Layer 4 of a small transformer language model trained on English Wikipedia (10 layers, counted from 0, width 64).
A neuron's activation on a vector x is SiLU(gate . x) times (in . x), where the dot is the dot product.

Input weights of the MLP neurons that the questions are about. A number n stands for (n - 128) times 0.0097.
n42 gate: 130, 147, 128, 126, 96, 122, 89, 201, 130, 112, 120, 79, 175, 41, 130, 147, 154, 171, 98, 160, 94, 64, 191, 151, 135, 113, 142, 240, 105, 174, 102, 122, 135, 106, 53, 101, 213, 77, 193, 163, 130, 106, 134, 94, 108, 120, 145, 122, 27, 124, 109, 122, 132, 83, 158, 83, 119, 100, 83, 72, 101, 161, 122, 133
n71 gate: 110, 102, 181, 107, 161, 128, 80, 94, 137, 110, 166, 137, 147, 98, 164, 219, 227, 164, 168, 102, 63, 136, 109, 121, 73, 177, 114, 164, 94, 143, 114, 156, 181, 137, 84, 157, 67, 138, 195, 117, 139, 165, 139, 146, 132, 104, 115, 113, 148, 155, 72, 173, 130, 114, 65, 161, 106, 104, 135, 120, 103, 153, 165, 130
n89 gate: 91, 167, 189, 131, 182, 179, 39, 136, 130, 122, 74, 161, 98, 135, 155, 35, 37, 86, 134, 107, 180, 208, 37, 96, 100, 84, 118, 164, 182, 77, 180, 71, 168, 79, 99, 159, 67, 107, 105, 89, 66, 38, 118, 134, 119, 148, 217, 108, 175, 70, 168, 107, 136, 184, 220, 226, 110, 158, 181, 58, 119, 156, 195, 121
n146 gate: 187, 113, 137, 84, 69, 138, 142, 125, 115, 67, 168, 96, 87, 90, 172, 125, 142, 99, 57, 182, 98, 55, 144, 155, 130, 106, 49, 168, 94, 25, 99, 106, 198, 85, 161, 92, 154, 80, 97, 114, 97, 119, 136, 160, 94, 182, 157, 91, 151, 81, 140, 96, 124, 119, 121, 132, 154, 131, 160, 136, 130, 138, 104, 106
n170 gate: 136, 180, 169, 49, 130, 134, 108, 128, 37, 106, 136, 78, 141, 162, 143, 96, 141, 160, 130, 175, 155, 140, 96, 166, 193, 116, 151, 175, 65, 137, 106, 110, 173, 174, 188, 98, 113, 120, 116, 113, 109, 133, 152, 101, 96, 134, 131, 114, 135, 67, 79, 118, 77, 143, 111, 122, 214, 152, 79, 120, 116, 125, 119, 160
n42 in: 182, 112, 114, 140, 97, 155, 115, 124, 125, 169, 176, 140, 136, 175, 165, 114, 116, 105, 142, 38, 175, 89, 130, 142, 164, 122, 105, 139, 150, 148, 150, 167, 92, 124, 148, 161, 57, 161, 137, 167, 113, 116, 145, 247, 118, 177, 141, 103, 170, 40, 100, 93, 139, 138, 142, 172, 177, 155, 109, 134, 99, 158, 141, 142
n71 in: 204, 180, 166, 85, 100, 142, 167, 173, 124, 88, 131, 75, 178, 59, 137, 143, 120, 109, 143, 144, 96, 81, 177, 80, 170, 70, 110, 91, 24, 120, 154, 151, 140, 156, 84, 177, 127, 71, 151, 122, 117, 146, 153, 164, 152, 98, 47, 111, 186, 63, 132, 163, 151, 121, 115, 163, 134, 84, 148, 138, 120, 121, 168, 170
n89 in: 120, 136, 76, 125, 126, 108, 192, 66, 57, 171, 139, 8, 142, 73, 90, 150, 163, 198, 131, 145, 127, 126, 121, 119, 99, 153, 152, 80, 81, 134, 101, 135, 153, 109, 111, 151, 140, 108, 151, 125, 193, 200, 163, 109, 138, 94, 61, 137, 84, 128, 96, 147, 167, 104, 119, 132, 170, 109, 176, 154, 117, 137, 117, 119
n146 in: 155, 133, 90, 91, 144, 125, 101, 143, 126, 91, 139, 102, 110, 181, 117, 102, 169, 111, 113, 132, 174, 118, 146, 118, 111, 133, 137, 135, 142, 111, 129, 110, 149, 191, 143, 83, 183, 141, 121, 139, 114, 133, 85, 138, 160, 112, 100, 122, 94, 96, 47, 105, 124, 102, 149, 85, 118, 199, 151, 105, 47, 151, 100, 153
n170 in: 164, 204, 162, 99, 172, 119, 138, 149, 108, 102, 157, 189, 58, 122, 137, 120, 116, 131, 150, 109, 132, 98, 149, 184, 143, 127, 89, 127, 82, 152, 161, 106, 129, 143, 190, 122, 148, 110, 156, 150, 131, 151, 155, 172, 112, 128, 94, 123, 90, 160, 99, 135, 181, 87, 157, 128, 93, 107, 121, 101, 108, 111, 108, 89

Each question shows a token from some text and the vector x that enters the MLP there. A number n stands for (n - 128) times 0.015.

"ol": 133, 122, 128, 157, 104, 142, 163, 147, 120, 146, 147, 193, 115, 142, 156, 99, 97, 89, 95, 140, 141, 66, 83, 110, 112, 105, 141, 110, 121, 142, 117, 126, 79, 137, 142, 86, 108, 97, 128, 120, 103, 108, 74, 123, 139, 85, 81, 126, 147, 139, 115, 141, 121, 131, 155, 50, 152, 118, 155, 106, 117, 155, 99, 130
The most active neuron and its activation: n89, at about 0.26

" as": 184, 73, 105, 151, 159, 111, 143, 136, 110, 128, 128, 165, 84, 117, 152, 119, 143, 131, 154, 108, 125, 140, 53, 129, 99, 134, 134, 80, 129, 119, 92, 107, 145, 132, 109, 97, 116, 100, 106, 141, 115, 130, 150, 142, 175, 105, 75, 132, 105, 97, 148, 142, 105, 142, 184, 66, 129, 98, 134, 106, 150, 152, 111, 144
Which two neurons fire most, strongest first? n42, n71

" |": 159, 107, 99, 158, 122, 123, 152, 153, 121, 139, 137, 181, 122, 86, 162, 116, 98, 121, 153, 159, 118, 150, 65, 120, 140, 116, 139, 91, 124, 131, 89, 109, 101, 110, 127, 99, 80, 100, 127, 142, 147, 156, 154, 107, 157, 115, 57, 111, 89, 132, 71, 136, 110, 139, 109, 103, 124, 121, 152, 108, 132, 100, 140, 159
The most active neuron and its activation: n42, at about 0.23

" new": 138, 76, 145, 128, 164, 100, 149, 128, 72, 161, 140, 164, 101, 122, 159, 124, 99, 125, 135, 141, 148, 86, 69, 87, 107, 106, 112, 108, 102, 121, 75, 114, 128, 166, 148, 101, 130, 122, 115, 120, 144, 122, 127, 115, 142, 98, 68, 139, 147, 111, 92, 128, 106, 148, 130, 65, 178, 125, 115, 103, 138, 113, 113, 134
The neuron with the highest activation: n170

" been": 151, 119, 132, 143, 201, 122, 126, 135, 75, 167, 120, 145, 97, 144, 163, 138, 117, 94, 151, 124, 89, 91, 51, 87, 86, 142, 161, 103, 133, 112, 121, 110, 174, 141, 115, 104, 98, 107, 139, 167, 119, 112, 104, 128, 139, 109, 86, 117, 81, 104, 129, 104, 108, 143, 148, 61, 142, 129, 109, 121, 155, 128, 151, 145
Which three neurons fire most, strongest first? n89, n42, n170

"ut": 132, 35, 99, 143, 176, 149, 149, 144, 114, 166, 141, 175, 99, 131, 137, 130, 134, 117, 113, 118, 147, 84, 75, 82, 104, 129, 151, 107, 107, 199, 114, 132, 74, 142, 126, 128, 113, 139, 120, 122, 95, 117, 99, 148, 152, 106, 114, 130, 198, 141, 88, 183, 115, 110, 156, 62, 152, 116, 189, 96, 115, 139, 120, 130
The neuron with the highest activation: n170

" for": 172, 70, 117, 154, 184, 68, 150, 131, 76, 147, 148, 155, 91, 113, 194, 136, 145, 126, 123, 119, 121, 135, 99, 118, 101, 154, 139, 101, 118, 123, 82, 93, 125, 161, 128, 94, 122, 112, 128, 109, 140, 101, 139, 117, 155, 135, 71, 125, 93, 92, 139, 138, 129, 129, 105, 66, 167, 112, 161, 125, 136, 134, 107, 112
Which two neurons fire most, strongest first? n146, n42

"\n": 132, 131, 90, 138, 210, 117, 132, 144, 121, 185, 168, 150, 82, 106, 227, 66, 176, 136, 152, 117, 133, 100, 89, 147, 108, 108, 175, 95, 138, 115, 70, 95, 114, 171, 114, 116, 103, 99, 131, 157, 109, 129, 135, 110, 159, 97, 133, 128, 78, 164, 97, 150, 103, 136, 122, 94, 158, 86, 151, 126, 121, 116, 119, 151
The neuron with the highest activation: n170

" Bern": 137, 133, 86, 167, 144, 146, 168, 127, 111, 137, 169, 165, 122, 132, 125, 94, 108, 100, 145, 137, 146, 93, 61, 103, 81, 134, 162, 104, 106, 156, 68, 114, 60, 106, 158, 120, 105, 66, 132, 123, 119, 138, 85, 133, 132, 129, 101, 139, 124, 115, 125, 162, 109, 156, 154, 61, 175, 139, 114, 107, 154, 147, 163, 150
The neuron with the highest activation: n71

" H": 172, 128, 115, 168, 124, 148, 160, 130, 98, 154, 224, 145, 101, 122, 146, 106, 117, 120, 106, 103, 121, 78, 108, 153, 96, 141, 123, 88, 101, 129, 97, 131, 95, 127, 153, 92, 107, 104, 121, 107, 151, 107, 65, 126, 145, 113, 97, 134, 116, 136, 140, 155, 137, 136, 137, 63, 183, 117, 135, 78, 137, 139, 137, 136
Which two neurons fire most, strongest first? n146, n71

" In": 177, 105, 89, 123, 155, 46, 164, 119, 98, 155, 183, 164, 114, 109, 188, 147, 149, 118, 157, 152, 136, 114, 90, 97, 92, 88, 142, 91, 124, 121, 110, 148, 124, 123, 138, 104, 83, 100, 131, 111, 99, 135, 140, 139, 165, 138, 97, 149, 131, 112, 122, 149, 100, 132, 120, 54, 159, 109, 138, 137, 138, 120, 92, 138
The neuron with the highest activation: n71

"iz": 155, 113, 103, 151, 133, 140, 163, 158, 127, 153, 127, 164, 106, 142, 107, 109, 138, 97, 129, 109, 124, 78, 80, 111, 93, 126, 165, 92, 123, 163, 101, 98, 55, 130, 134, 124, 103, 119, 128, 124, 96, 114, 57, 140, 127, 77, 85, 136, 147, 142, 115, 134, 127, 141, 144, 47, 145, 108, 146, 94, 140, 122, 118, 154
The most active neuron and its activation: n89, at about 0.14

"al": 155, 82, 149, 151, 180, 121, 128, 127, 121, 155, 132, 172, 95, 121, 172, 118, 104, 121, 98, 141, 127, 71, 67, 114, 114, 116, 135, 113, 102, 130, 96, 119, 114, 152, 165, 121, 101, 137, 116, 123, 116, 133, 115, 115, 150, 95, 82, 126, 135, 134, 124, 145, 108, 133, 145, 38, 133, 109, 135, 88, 120, 137, 94, 134
The most active neuron and its activation: n42, at about 0.18